Layer 8 of a small transformer language model trained on English Wikipedia (11 layers, counted from 0, width 96).
A neuron adds its activation times its output weights to the MLP's output. To switch it off is to set its activation to zero at one token and run the rest of the model.
A neuron's activation on a vector x is GELU(weights . x + bias), where the dot is the dot product.

Input weights of the MLP neurons that the questions are about. A number n stands for (n - 500) times 0.00094.
n30 (bias -0.316): 275 391 549 537 460 569 456 825 458 333 539 424 378 524 246 367 742 699 619 601 516 340 700 623 615 254 821 496 622 569 504 384 741 688 459 512 500 516 528 410 520 668 629 468 512 571 342 289 504 361 597 314 309 519 484 400 545 496 660 806 472 496 511 352 399 504 352 636 484 500 551 537 541 590 404 544 540 394 780 196 368 679 582 442 611 582 655 414 641 550 426 569 492 480 461 337
n35 (bias -0.264): 466 686 243 220 635 325 455 412 409 770 491 801 655 90 900 478 739 266 474 609 371 500 622 449 366 671 426 424 741 691 395 467 487 757 504 452 518 293 546 432 613 676 646 389 641 553 334 647 556 384 416 589 569 619 419 726 477 255 586 181 611 565 525 774 522 425 663 500 327 621 402 416 534 541 535 563 550 407 550 720 474 632 605 610 504 416 342 505 496 522 509 534 755 389 385 693
n59 (bias -0.222): 429 533 642 437 467 517 496 341 540 517 300 480 361 342 528 492 476 314 236 456 488 476 583 333 692 509 576 467 404 492 302 401 298 354 375 924 459 358 282 832 512 413 492 327 638 582 607 631 660 364 671 268 483 682 426 542 462 663 206 705 500 645 266 354 444 577 602 530 312 454 619 396 570 571 552 794 600 406 546 432 437 476 508 565 564 346 347 504 643 552 411 627 307 312 642 488
n62 (bias -0.228): 678 575 323 251 438 572 463 658 469 500 796 303 565 413 384 337 190 624 396 544 447 391 558 274 444 581 584 558 649 584 546 586 549 537 523 484 307 386 609 508 574 326 583 492 314 667 632 319 480 706 345 487 584 342 545 554 630 483 330 642 478 628 432 464 496 581 415 251 524 628 381 677 196 433 664 541 657 439 481 605 414 565 488 674 718 524 500 644 414 704 605 294 245 406 123 460
n82 (bias -0.307): 632 422 598 272 271 553 457 475 647 595 571 603 487 668 454 462 390 423 583 625 675 306 647 402 409 673 667 547 608 276 158 339 504 353 670 693 500 217 443 395 595 655 693 453 517 758 367 583 566 474 480 393 469 782 272 312 474 504 335 343 595 655 504 487 237 433 361 223 712 358 526 604 415 399 383 565 448 669 520 395 659 555 211 723 661 610 612 452 543 379 576 694 335 602 555 542
n84 (bias -0.269): 600 488 599 167 558 488 492 625 377 569 545 533 553 546 467 587 515 550 285 635 413 862 670 579 411 476 444 346 614 607 489 412 191 508 489 451 320 338 508 547 650 419 702 397 632 394 458 759 348 439 568 408 633 602 381 243 719 446 496 679 486 595 528 526 489 440 496 520 621 454 485 683 496 393 306 585 573 353 621 547 318 688 507 586 814 481 558 421 402 660 368 574 411 667 538 410
n88 (bias -0.291): 795 399 592 458 563 458 552 693 449 526 414 560 540 478 518 642 842 526 224 713 764 453 627 408 632 405 468 255 418 471 469 327 599 411 444 468 511 318 436 420 556 385 298 724 333 456 511 440 368 504 479 558 458 718 533 552 640 448 336 459 536 412 253 438 676 486 540 334 442 559 548 521 458 490 561 337 593 533 421 492 293 547 358 514 518 344 326 409 537 694 370 546 590 632 533 580
n93 (bias -0.234): 555 700 657 658 507 382 605 429 726 518 691 469 291 586 566 542 555 482 309 657 760 623 486 452 431 470 350 439 467 479 574 474 471 406 554 528 611 535 642 588 795 626 421 379 581 521 246 405 576 461 355 466 441 542 482 273 482 384 328 282 424 918 588 468 420 637 447 575 733 504 546 497 473 490 326 619 381 482 507 588 578 419 560 433 431 496 460 272 408 545 514 428 377 458 514 525
n100 (bias -0.266): 481 735 603 433 465 480 181 295 661 628 665 537 435 310 493 557 448 593 500 587 523 473 551 436 396 552 669 384 500 466 399 729 388 399 383 511 596 720 704 598 628 717 533 481 455 736 315 618 668 296 308 227 488 572 732 712 311 523 415 637 627 751 359 340 492 436 659 468 435 508 584 558 548 580 489 554 465 371 683 603 584 364 453 398 426 534 539 484 303 583 367 578 547 634 356 387
n159 (bias -0.285): 419 283 266 637 581 327 431 395 529 623 378 647 451 565 737 738 504 508 407 556 652 568 616 666 629 555 593 596 571 437 536 428 755 596 522 362 500 620 306 810 627 665 800 504 811 557 489 426 581 343 385 532 649 661 328 479 543 589 463 500 520 453 416 485 578 605 432 572 696 439 477 500 540 510 467 370 665 594 610 484 406 594 629 530 533 395 723 418 692 504 747 419 411 644 387 481
n248 (bias -0.253): 354 201 464 586 593 357 665 512 149 301 426 637 471 555 328 600 488 635 590 738 554 724 377 461 622 209 447 513 508 724 488 518 294 716 623 479 597 504 680 552 538 263 456 412 517 392 529 685 365 361 385 386 444 504 483 641 693 483 613 338 496 530 477 550 422 549 645 724 421 373 513 512 412 496 271 656 568 492 730 358 532 297 508 649 759 575 360 383 300 643 785 646 641 633 612 232
n293 (bias -0.341): 544 581 620 483 542 397 597 418 701 848 788 504 264 370 484 442 528 366 459 398 546 533 580 825 354 647 647 597 247 383 708 543 417 281 472 377 504 615 466 583 584 614 448 230 594 669 688 380 362 605 559 221 431 262 282 687 590 564 568 203 567 561 557 471 496 602 574 465 529 664 750 453 460 538 443 420 702 376 589 598 691 574 488 410 633 339 256 702 523 667 438 375 428 326 508 443
n315 (bias -0.268): 462 659 554 424 351 375 798 457 407 714 669 575 427 461 496 448 479 688 336 441 681 423 496 590 689 397 687 692 379 618 500 405 504 741 414 296 799 787 553 570 522 412 467 426 637 513 522 260 268 657 332 495 326 556 605 455 762 513 546 420 701 316 715 337 763 555 346 695 276 605 487 520 323 311 572 107 303 581 460 549 628 521 622 560 471 676 596 402 464 386 551 332 584 513 337 312
n351 (bias -0.312): 447 496 451 592 291 347 587 836 483 677 508 549 496 528 397 481 339 170 375 435 574 423 488 975 436 621 638 685 387 405 651 467 305 539 678 477 711 593 635 356 346 563 391 461 500 728 606 223 242 441 589 573 488 404 339 526 656 516 534 528 538 597 457 612 615 577 566 586 566 465 648 320 307 642 405 327 417 508 464 608 604 442 445 500 451 461 681 552 672 519 358 523 436 539 376 442
n368 (bias -0.213): 470 544 575 544 393 601 309 317 647 393 653 757 395 512 638 578 568 698 431 581 516 500 687 696 412 508 385 449 328 466 711 660 319 333 317 689 484 391 524 642 536 663 492 249 496 551 563 311 378 512 563 430 415 574 239 493 480 640 458 396 811 296 226 539 569 573 457 722 430 658 547 315 500 504 581 369 389 706 452 367 549 457 467 341 538 426 575 642 518 489 593 637 280 558 255 423
n374 (bias -0.331): 560 546 623 377 283 202 246 443 756 425 717 698 471 558 624 390 520 471 468 678 607 585 588 487 500 556 363 442 500 568 675 440 479 417 637 577 492 235 429 191 591 641 504 422 541 602 422 593 456 434 391 586 606 508 347 496 593 534 468 412 467 295 625 818 375 233 557 694 533 616 446 783 253 500 693 508 724 553 308 288 586 480 671 403 428 362 471 721 224 596 358 520 546 381 463 581

Output weights of the MLP neurons that the questions are about. A number n stands for (n - 500) times 0.00055.
n30: 493 341 500 616 559 476 709 531 400 201 626 515 507 676 394 504 570 326 531 290 626 480 546 563 558 310 655 418 605 707 649 565 783 175 574 641 484 423 478 492 662 634 704 480 671 429 724 496 422 542 579 624 433 307 432 469 432 578 607 496 653 386 560 527 157 578 399 563 483 331 412 496 552 537 572 511 287 712 273 511 629 455 550 265 447 265 492 279 548 401 564 548 416 526 478 527
n35: 400 603 566 326 658 449 422 681 411 303 671 640 675 411 528 353 361 290 492 659 420 465 492 610 385 422 560 401 423 363 647 541 828 448 492 268 329 466 637 612 345 607 487 504 466 706 366 819 655 493 500 456 455 355 466 459 504 409 346 313 673 674 434 681 461 504 515 369 669 492 438 323 544 516 774 581 473 661 367 663 560 553 546 409 560 433 463 343 262 518 496 384 668 376 631 458
n59: 341 618 508 316 465 500 542 599 416 516 587 585 718 390 428 746 445 693 29 376 389 307 465 423 585 409 315 649 465 630 467 682 709 608 401 395 612 555 782 377 401 572 493 435 446 529 672 594 656 450 558 462 314 408 333 500 500 529 562 670 609 545 425 449 232 349 587 433 441 533 522 536 523 340 522 375 688 475 375 661 559 684 438 466 710 652 317 581 492 605 569 426 311 463 579 343
n62: 166 492 500 540 529 650 403 353 677 345 534 698 452 871 644 496 549 625 547 550 389 565 555 517 623 537 659 683 510 664 385 542 715 403 337 593 685 516 657 588 388 176 510 415 403 384 523 417 609 253 511 657 522 377 434 453 627 471 352 609 652 365 572 394 587 470 348 447 672 651 436 606 561 415 596 447 430 621 563 430 350 282 262 436 231 423 554 604 318 778 492 394 477 353 481 425
n82: 555 438 466 681 504 513 573 496 567 539 727 594 223 512 527 332 562 615 454 763 409 687 674 390 594 635 439 462 610 454 567 682 238 467 546 753 292 338 464 572 365 773 376 603 349 412 678 430 308 496 677 383 364 679 415 639 870 504 516 566 492 536 352 479 370 324 360 365 596 420 746 479 588 250 481 252 614 548 608 500 386 482 365 383 590 716 383 422 708 334 641 441 275 591 432 429
n84: 550 519 515 627 438 563 470 638 514 512 289 565 464 327 382 441 585 652 344 697 356 387 583 383 518 489 318 683 470 549 439 473 571 463 397 561 368 678 673 535 421 592 573 531 634 500 612 579 433 467 525 423 721 318 712 493 740 528 429 504 515 551 629 432 738 317 515 652 338 176 428 488 368 712 440 325 368 761 572 440 483 460 655 348 346 590 183 354 332 446 607 558 627 467 405 652
n88: 497 456 325 458 601 643 487 650 521 710 425 599 424 172 494 407 536 576 470 509 548 538 524 563 570 670 424 459 616 584 468 416 762 358 572 710 531 422 451 483 790 739 654 396 400 407 349 567 450 543 478 382 672 649 383 336 500 410 413 350 480 301 478 651 481 289 458 452 425 486 548 528 663 518 595 315 539 432 473 446 422 579 359 540 480 479 714 535 542 426 563 400 434 474 691 344
n93: 376 430 241 418 472 667 644 504 573 564 415 405 580 636 514 550 692 702 867 681 432 682 230 533 445 446 545 507 643 575 522 476 511 492 617 707 480 566 537 633 124 481 364 631 477 486 430 399 257 474 425 373 496 568 592 443 360 312 405 473 649 529 305 573 671 545 541 411 462 294 589 480 388 616 612 556 610 835 350 413 486 553 622 441 492 326 320 569 537 357 399 579 580 419 300 500
n100: 529 515 462 682 678 641 552 266 568 614 333 575 418 171 306 531 365 488 576 356 640 593 462 345 454 437 388 637 637 500 457 530 500 251 531 447 508 557 658 496 496 636 507 730 638 486 648 579 665 352 451 805 565 481 490 414 496 423 440 567 414 226 521 511 521 412 343 601 490 435 467 394 793 435 582 332 591 656 492 334 390 472 592 500 605 380 732 564 646 460 452 222 519 507 605 291
n159: 553 612 344 621 465 597 431 391 569 590 533 186 454 767 366 449 315 718 479 553 604 546 591 440 546 523 610 536 420 474 362 752 299 394 567 747 578 462 371 698 675 500 457 514 531 414 523 372 587 367 477 385 532 544 410 369 717 631 428 558 396 503 494 337 448 429 524 553 376 448 417 583 520 732 435 332 432 596 552 598 340 299 591 530 407 626 456 769 436 540 497 653 455 507 453 483
n248: 548 540 647 419 343 414 418 555 643 463 476 479 354 713 523 450 596 448 551 583 506 537 536 481 473 453 642 359 318 747 401 555 230 539 661 430 422 399 616 397 481 654 468 511 557 610 397 454 480 535 644 852 582 387 301 414 466 520 679 589 403 445 702 572 600 594 416 195 439 573 607 362 308 722 575 444 355 642 605 585 452 504 345 586 314 359 447 432 399 321 585 571 653 552 462 398
n293: 428 622 222 394 747 289 683 607 592 598 558 604 539 333 476 433 273 500 447 615 299 481 382 442 600 447 761 602 483 444 382 259 538 548 362 297 314 587 537 573 377 419 400 402 549 490 778 472 669 351 549 707 524 355 598 778 401 769 489 504 598 457 556 591 535 416 515 413 429 674 515 524 526 728 617 551 568 452 508 578 503 245 479 595 444 373 478 471 419 467 448 697 444 442 464 550
n315: 504 736 630 772 101 547 682 400 404 483 726 434 356 500 459 656 558 356 517 296 605 627 467 546 492 646 504 420 536 397 554 496 636 346 654 421 416 521 480 395 651 476 478 721 289 394 425 271 534 383 450 452 354 411 526 247 384 455 757 602 447 476 576 693 408 508 416 326 614 438 756 534 679 283 693 413 603 496 327 639 766 452 289 679 447 562 339 527 405 614 355 463 378 610 480 690
n351: 497 514 588 395 497 321 574 599 319 582 507 476 707 574 517 570 680 419 666 450 379 370 417 485 537 705 507 446 475 563 544 561 246 390 369 515 323 417 693 313 462 395 414 578 489 596 662 564 440 528 370 626 661 327 362 696 406 659 429 457 632 517 404 511 604 347 632 600 529 446 517 366 734 453 500 483 426 320 198 679 516 612 248 449 386 529 496 544 664 641 598 678 632 590 517 428
n368: 697 613 776 794 447 457 479 546 571 517 713 381 520 506 722 585 448 299 270 193 559 611 483 618 220 457 562 345 460 431 441 328 260 541 694 196 308 775 326 415 592 500 471 388 652 611 504 609 400 496 643 715 530 484 333 496 717 423 71 541 595 715 462 654 655 472 314 320 600 366 640 526 629 500 547 387 496 350 508 574 341 447 589 554 442 544 581 355 560 476 590 485 541 388 528 613
n374: 546 561 549 545 460 479 476 655 247 596 457 706 519 524 685 165 399 243 625 526 379 575 363 579 405 519 456 537 724 258 374 576 738 536 610 405 574 262 798 352 547 297 607 467 452 641 519 703 433 354 328 488 662 504 450 664 437 444 500 213 452 581 604 496 601 364 457 458 450 483 616 717 457 604 534 784 374 543 641 628 618 590 376 377 332 361 606 538 617 435 406 402 603 450 298 496

Each question names a token from some text and the token that comes next. It shows the vector x that enters the MLP there. A number n stands for (n - 500) times 0.012.

Then comes g, the gradient of the next token's log-probability with respect to the MLP's output, scaled to length 1. A neuron's effect is roughly proportional to its activation times (output weights . g). A number n stands for (n - 500) times 0.00083.

"sh", then "t"
x: 338 517 468 601 494 678 587 475 537 580 349 356 573 600 355 328 483 796 882 455 311 475 699 608 496 491 555 486 415 470 365 380 206 616 220 172 430 581 520 350 297 446 547 698 365 560 368 496 392 522 509 419 631 554 394 556 332 496 469 404 425 505 398 395 382 701 589 477 494 512 599 740 602 705 658 458 517 451 562 507 521 473 443 490 725 586 526 374 301 587 624 265 692 615 601 715
g: 526 426 398 489 509 512 538 369 284 496 679 658 399 597 596 308 637 569 446 398 206 555 523 272 506 376 310 535 288 396 552 631 507 468 438 441 342 329 740 454 519 590 643 576 531 332 334 534 415 622 304 504 523 349 658 441 609 370 550 356 672 569 524 422 584 632 583 528 671 477 445 489 647 563 532 380 552 669 660 402 752 332 656 432 622 299 533 706 582 627 663 626 509 309 540 345
Which two neurons, each switched off alone, lower its probability most, in order? n30, n100

" ", then "mer"
x: 461 646 504 538 374 425 670 277 486 685 319 416 526 815 619 292 554 556 625 430 492 542 543 704 517 483 324 432 567 361 623 557 374 520 433 390 49 472 618 448 586 544 312 421 446 113 483 645 631 583 701 477 492 317 376 662 443 330 392 349 396 555 360 530 500 615 510 338 576 627 398 570 584 386 530 586 578 519 551 531 514 489 630 471 451 675 531 575 478 490 573 494 515 464 605 674
g: 521 700 638 587 288 729 695 667 383 626 616 729 588 527 334 474 509 497 598 571 426 446 551 401 567 355 700 459 484 408 415 253 540 563 612 516 620 705 466 551 348 409 458 634 557 265 663 348 513 384 489 528 421 463 477 605 515 379 562 649 297 402 563 251 596 378 436 431 541 507 423 403 307 568 568 462 696 588 370 471 337 715 509 505 708 578 536 138 367 562 477 504 515 563 427 322
Which neuron, switched off, lowers the next token's probability most? n293

" ", then "s"
x: 502 555 538 630 437 461 787 164 451 707 406 345 505 912 611 390 501 621 517 436 454 583 578 741 525 598 293 372 458 416 699 537 369 456 516 423 141 609 622 356 595 547 353 545 365 223 468 586 561 575 622 569 497 395 404 564 521 339 408 446 390 508 419 555 430 650 396 394 602 757 419 487 543 378 429 573 418 451 592 482 425 447 464 581 464 628 513 447 501 466 536 495 546 484 600 557
g: 505 637 357 529 628 525 484 479 625 376 636 439 510 530 442 593 362 574 475 324 359 605 376 643 510 545 339 445 450 499 597 600 534 697 444 559 461 471 381 586 495 276 453 704 174 242 531 441 632 580 536 585 720 409 416 273 394 640 483 376 503 392 453 774 637 466 662 483 425 465 382 413 611 576 494 167 356 699 511 410 403 542 629 456 270 574 607 505 697 565 636 615 652 306 640 536
Which neuron, switched off, lowers the next token's probability most? n93

" on", then " high"
x: 495 641 449 573 468 561 747 346 368 519 439 363 635 725 580 634 553 483 408 150 565 377 558 580 620 543 512 454 414 501 559 520 451 529 417 373 491 656 628 443 567 482 209 440 385 548 429 573 544 426 449 610 448 443 427 531 628 460 607 584 265 532 527 520 395 523 628 463 476 764 450 534 468 361 585 385 447 488 506 683 525 522 496 428 526 587 604 478 579 553 530 486 379 382 438 562
g: 464 393 494 682 592 652 363 742 383 461 612 716 559 482 206 416 413 384 401 487 438 529 458 331 348 447 430 382 518 637 493 616 544 484 584 757 325 594 595 350 390 464 464 744 441 369 487 469 661 569 493 508 568 456 478 506 867 549 440 324 521 593 276 528 340 465 605 512 616 399 552 289 541 647 581 678 535 319 370 616 654 609 702 298 520 688 536 373 504 469 412 618 361 398 467 396
Which neuron, switched off, lowers the next token's probability most? n351

" co", then "in"
x: 384 585 740 578 508 351 680 412 476 522 688 578 713 701 546 274 645 693 583 412 411 332 548 480 515 521 621 290 468 464 435 347 436 490 402 297 357 652 517 420 565 416 91 508 302 297 449 584 450 318 531 537 419 516 356 362 565 510 336 543 326 640 627 647 498 554 417 607 469 629 534 629 721 458 414 383 200 723 494 670 617 329 574 439 497 720 468 513 673 563 539 404 599 487 623 449
g: 506 446 416 382 694 513 453 609 372 509 685 365 575 485 464 528 735 284 770 540 432 400 416 518 561 414 465 315 680 500 579 415 460 344 628 661 442 539 336 379 348 462 619 639 442 724 371 546 654 408 378 302 499 494 536 487 458 584 418 311 402 329 668 557 250 551 749 480 512 579 809 624 583 518 754 409 542 434 480 392 493 590 275 639 570 498 455 604 558 347 601 384 451 568 273 576
Which two neurons, each switched off alone, lower its probability most, in order? n315, n93

"al", then " "
x: 413 459 438 661 552 687 563 359 348 509 477 487 641 719 568 426 696 623 683 424 498 410 548 761 480 593 311 419 371 402 694 358 315 612 317 579 304 524 617 583 471 344 458 399 306 539 427 616 460 348 399 650 610 684 297 376 507 506 607 542 117 328 375 635 585 656 563 408 472 662 290 578 623 728 353 394 427 460 627 422 551 444 520 396 422 478 793 555 435 402 685 563 458 538 405 627
g: 647 384 581 544 430 647 378 583 400 561 402 458 489 570 418 464 529 318 649 229 434 370 540 237 522 365 658 448 527 530 485 530 546 388 542 465 690 682 499 589 639 626 699 397 718 719 406 711 579 545 680 481 447 635 619 634 471 534 390 477 439 607 428 280 532 330 482 679 499 498 319 493 431 433 365 606 510 81 413 524 789 423 455 427 622 659 456 493 476 500 471 408 453 461 580 239
Which neuron, switched off, lowers the next token's probability most? n368

" P", then "al"
x: 525 613 603 640 460 551 592 295 353 404 516 523 493 730 408 391 742 821 799 439 393 470 611 628 459 312 501 95 577 568 615 714 312 598 462 341 326 662 420 543 584 573 321 580 375 388 403 429 533 301 455 486 422 564 365 584 419 329 415 529 550 586 556 662 393 669 454 338 497 559 551 514 456 618 615 382 513 577 434 534 555 372 572 265 411 584 494 512 667 431 476 277 570 366 595 688
g: 652 502 647 670 327 500 418 524 752 358 531 534 529 469 290 492 508 502 454 483 497 587 704 667 492 683 379 480 230 300 539 547 552 346 555 597 378 639 416 467 474 681 464 400 596 513 675 614 410 612 448 658 637 594 286 314 474 442 452 400 519 328 210 539 522 697 454 421 456 583 659 536 597 464 626 384 383 629 464 763 399 385 431 402 216 661 529 473 615 400 688 400 388 640 341 461
Which neuron, switched off, lowers the next token's probability most? n368

"cc", then "or"
x: 367 540 566 482 469 383 580 386 600 492 602 331 678 672 309 447 568 678 622 457 487 355 525 611 900 667 589 298 349 396 567 530 503 587 351 428 299 528 452 384 511 551 382 394 276 364 508 556 455 301 633 439 431 672 375 504 514 658 740 362 270 473 548 703 425 599 381 600 417 721 491 622 667 463 638 578 456 509 428 309 327 491 630 343 667 641 501 755 447 398 641 188 300 291 618 599
g: 479 470 360 610 923 397 486 491 558 557 596 606 493 419 553 509 351 384 449 441 466 244 574 599 680 522 450 375 236 507 277 323 616 480 516 535 427 443 571 592 520 269 441 382 672 614 581 542 598 359 410 512 604 592 361 296 398 530 320 446 616 527 427 517 669 208 354 507 562 400 637 747 431 424 578 588 512 539 546 627 695 549 633 701 504 527 299 473 551 427 540 402 757 449 629 434
Which neuron, switched off, lowers the next token's probability most? n374

" |", then " This"
x: 423 486 627 682 560 474 557 405 584 590 614 380 476 802 537 440 530 479 517 152 511 452 531 633 451 495 458 423 429 420 571 576 432 641 518 364 414 574 604 337 483 524 428 441 409 643 348 520 501 394 463 552 467 597 601 468 432 345 525 568 338 581 431 631 570 549 528 500 464 752 369 586 580 555 366 529 436 243 364 464 515 497 519 541 580 594 533 547 574 515 572 455 573 440 518 512
g: 687 510 400 553 523 270 573 636 373 624 410 626 625 691 427 652 494 534 485 649 669 446 802 490 402 418 540 508 676 473 358 640 463 307 609 743 581 190 506 673 585 541 408 523 377 572 354 648 359 455 315 472 470 611 694 504 509 642 546 462 469 594 364 292 429 472 533 629 437 335 419 399 334 264 502 364 576 642 592 522 406 427 483 693 617 268 564 455 371 444 585 510 419 603 410 294
Which neuron, switched off, lowers the next token's probability most? n93

".", then " In"
x: 444 514 426 726 566 373 533 544 547 729 666 381 508 813 543 445 616 596 619 247 528 483 691 599 481 537 460 294 444 457 504 648 432 506 582 485 372 460 579 450 609 469 337 367 381 586 397 734 518 479 586 421 492 572 458 528 376 397 464 495 276 544 439 432 433 610 592 369 361 713 438 619 606 334 325 349 357 325 419 588 488 489 496 543 640 554 565 408 488 517 742 389 526 528 567 504
g: 469 430 537 349 673 358 410 738 310 491 699 746 669 478 498 578 430 447 554 383 406 373 406 592 421 375 574 549 369 598 692 292 527 548 479 803 432 540 271 463 364 525 369 551 351 555 534 617 415 385 565 738 515 631 610 662 388 410 453 706 418 497 451 611 435 484 582 365 709 415 436 312 435 518 618 434 491 398 507 637 473 470 605 358 495 722 542 647 653 337 685 548 268 315 353 475
Which two neurons, each switched off alone, lower its probability most, in order? n293, n93

"ing", then " much"
x: 535 634 500 430 414 540 577 528 325 510 462 542 701 884 572 531 593 719 427 283 432 396 651 526 728 577 466 347 392 431 536 587 322 589 344 438 482 542 522 431 594 289 294 537 305 575 552 563 541 419 660 584 602 529 277 388 587 578 578 646 280 284 437 491 486 575 584 343 441 620 513 569 497 459 510 325 430 529 583 524 424 689 433 477 404 463 573 452 633 490 495 386 572 435 555 472
g: 639 658 337 564 660 442 497 728 411 503 442 743 696 572 313 383 400 532 667 651 442 408 403 493 549 449 535 465 413 471 581 674 571 367 526 654 535 478 556 391 605 569 444 573 726 240 605 295 543 443 551 414 521 508 534 443 642 297 199 431 685 301 353 467 203 522 606 462 416 297 624 499 432 408 580 439 734 604 461 486 612 569 808 417 590 377 425 419 537 586 434 497 365 523 525 354
Which neuron, switched off, lowers the next token's probability most? n88

" and", then " to"
x: 534 585 497 658 542 510 603 608 366 547 533 458 503 755 541 429 557 520 586 114 487 458 587 558 520 636 568 412 495 438 413 416 402 492 348 427 375 788 681 403 441 456 463 410 559 599 390 609 603 555 497 568 523 466 369 553 603 526 491 404 282 464 521 492 435 553 504 521 497 675 434 387 499 464 489 418 458 508 532 547 521 454 474 535 522 530 575 391 555 522 586 395 518 477 567 513
g: 581 548 747 467 474 563 143 570 318 477 287 386 644 497 376 544 563 588 501 565 571 434 772 834 599 633 649 531 342 546 462 465 543 373 350 655 311 338 378 508 511 431 468 518 491 307 537 631 422 426 468 467 526 449 623 363 492 750 520 502 491 500 360 644 456 479 496 438 304 437 230 711 434 719 573 437 295 588 445 644 484 502 679 516 474 449 411 622 675 491 458 600 299 567 437 620
Which neuron, switched off, raises the next token's probability most? n315

" (", then "born"
x: 497 509 525 623 619 564 549 436 582 771 573 352 359 719 569 459 612 346 694 336 475 380 605 577 492 472 470 422 608 567 495 529 309 483 185 421 270 632 423 405 387 447 475 451 401 387 665 468 507 359 474 626 729 484 685 320 459 362 222 602 421 542 437 553 369 472 694 456 481 635 490 772 596 341 570 472 483 436 499 572 506 291 331 741 585 632 673 410 560 458 613 533 594 482 472 366
g: 570 576 392 571 329 376 437 305 397 553 429 450 602 499 364 339 518 287 666 391 283 668 605 639 572 509 350 530 385 503 598 367 465 534 476 527 319 234 695 492 504 595 623 685 593 569 819 615 435 632 704 597 276 398 495 427 401 585 412 498 498 507 507 357 523 701 735 659 583 462 565 410 621 352 618 478 560 530 205 434 381 568 578 657 408 464 617 454 316 705 452 399 635 465 541 391
Which neuron, switched off, lowers the next token's probability most? n100

"us", then "e"
x: 212 442 406 556 557 651 910 329 270 452 509 249 574 678 323 444 627 646 775 415 408 506 524 675 580 585 492 344 425 411 539 385 431 774 635 429 239 472 383 431 358 460 399 571 490 408 424 423 644 403 718 606 402 544 462 667 355 321 441 454 451 371 525 570 482 566 559 421 284 774 460 454 628 468 473 496 455 579 532 307 651 435 507 688 468 574 483 783 479 545 737 454 650 573 558 356
g: 441 531 342 541 464 587 568 348 453 406 519 472 373 428 432 637 633 430 584 506 635 379 426 488 559 487 537 480 483 611 310 453 598 423 561 431 454 365 739 374 716 562 459 416 580 435 463 519 316 601 355 605 336 440 864 458 483 382 732 536 541 448 583 700 554 485 498 349 564 752 417 396 607 455 329 516 545 643 558 630 356 616 475 591 389 365 547 250 589 575 764 731 247 511 160 518
Which two neurons, each switched off alone, lower its probability most, in order? n248, n30

" 17", then "32"
x: 505 293 522 538 538 754 468 230 517 739 470 566 536 673 524 455 616 629 623 378 605 288 526 528 536 815 604 481 496 444 373 589 365 647 558 522 197 677 519 281 474 466 299 451 419 382 459 579 489 429 741 480 450 584 398 441 410 550 416 672 300 701 481 356 540 501 415 458 449 644 196 639 582 395 644 493 322 466 410 594 341 462 350 527 565 571 635 421 644 627 424 396 644 384 600 642
g: 682 408 678 576 452 544 426 417 343 543 598 479 243 587 471 374 576 254 437 681 438 567 543 392 683 243 448 484 596 412 546 515 493 650 418 772 379 335 515 453 616 572 604 410 539 346 699 387 552 719 508 243 431 420 396 658 689 305 478 355 743 575 538 405 312 376 471 447 431 547 688 616 387 297 566 504 714 512 601 406 451 525 460 657 548 649 478 349 499 600 297 518 547 540 527 639
Which neuron, switched off, lowers the next token's probability most? n82

"p", then "ent"
x: 389 671 606 612 669 439 530 362 463 545 529 502 526 578 388 337 665 578 814 552 506 423 842 611 592 630 485 326 523 445 385 386 356 630 531 342 457 469 477 433 393 444 136 487 433 339 524 683 460 259 680 326 542 539 469 748 501 532 525 617 497 502 561 517 249 804 481 219 462 709 611 524 640 607 593 583 301 336 524 427 585 306 645 463 400 548 434 358 684 453 402 367 361 258 643 444
g: 452 727 490 383 495 570 477 408 637 520 575 388 677 538 842 559 468 468 431 526 507 493 538 562 570 69 383 595 470 630 392 468 572 655 505 450 341 358 490 357 549 701 643 266 552 399 578 584 280 675 599 237 586 524 261 568 415 459 565 506 573 347 379 389 370 497 475 351 351 632 457 529 424 295 607 654 475 514 541 297 418 455 591 519 475 709 628 468 597 450 473 711 567 663 571 564
Which two neurons, each switched off alone, lower its probability most, in order? n59, n30

" and", then " Bu"
x: 459 454 547 564 388 673 594 613 501 585 476 398 557 668 490 401 474 526 708 194 504 399 635 528 469 517 461 539 593 333 440 255 356 499 331 496 405 814 591 347 438 480 469 398 677 705 401 544 490 488 518 474 565 506 507 568 542 536 524 557 208 565 454 654 555 516 491 516 382 629 477 539 549 424 539 376 559 702 472 601 475 306 485 521 418 553 511 423 513 674 643 354 589 444 597 294
g: 384 477 461 619 384 522 636 555 622 569 676 576 533 396 513 385 418 509 279 582 556 698 436 546 325 539 642 583 408 661 443 575 444 490 658 555 468 296 345 162 515 560 513 496 634 480 394 602 738 383 386 418 613 571 543 584 469 786 481 484 453 611 435 430 511 519 518 176 546 357 562 475 564 386 524 364 706 305 660 408 479 745 393 383 733 627 409 419 352 360 460 565 598 664 495 229
Which neuron, switched off, lowers the next token's probability most? n315

"tra", then "k"
x: 535 440 383 621 357 718 424 198 566 609 704 393 702 595 555 487 498 567 782 464 221 434 528 542 556 623 728 343 466 369 430 576 369 723 343 205 220 627 363 307 379 498 640 666 367 514 477 421 602 573 274 381 408 452 598 304 368 376 625 511 419 698 447 425 513 594 458 437 433 624 463 715 724 556 596 489 451 461 421 426 360 514 710 379 454 737 493 499 588 609 482 479 439 370 669 697
g: 727 626 388 491 560 607 588 493 623 538 477 412 680 379 524 615 375 493 443 496 362 709 522 595 661 320 466 732 766 618 518 511 529 510 358 666 446 489 537 162 623 567 665 456 544 508 520 345 359 440 450 335 344 634 628 440 488 298 327 212 586 370 630 386 409 570 518 375 590 656 489 539 456 467 522 672 271 610 474 347 626 529 608 426 503 389 539 408 316 398 739 382 665 455 357 526
Which neuron, switched off, lowers the next token's probability most? n30

" ", then "JPL"
x: 580 551 571 615 432 343 562 373 487 627 411 317 509 868 615 371 519 631 601 449 439 435 599 688 608 563 342 360 392 505 718 656 387 533 472 494 120 537 624 327 510 482 414 403 393 268 400 561 423 534 742 394 582 391 377 518 545 363 366 500 446 438 514 507 506 439 497 294 434 673 373 599 661 329 369 713 519 593 571 554 460 481 570 468 620 778 477 417 579 548 672 373 504 390 565 391
g: 344 691 540 464 465 353 454 488 443 556 358 556 488 533 418 362 602 521 288 761 573 603 644 499 191 265 522 427 508 433 314 487 493 538 686 600 567 441 608 536 643 589 606 448 528 506 635 368 426 549 209 386 400 564 494 680 733 285 466 577 694 774 392 346 466 415 462 660 616 316 623 571 239 353 567 659 560 609 536 427 585 509 359 581 442 610 452 394 336 496 530 628 464 697 485 434
Which neuron, switched off, lowers the next token's probability most? n84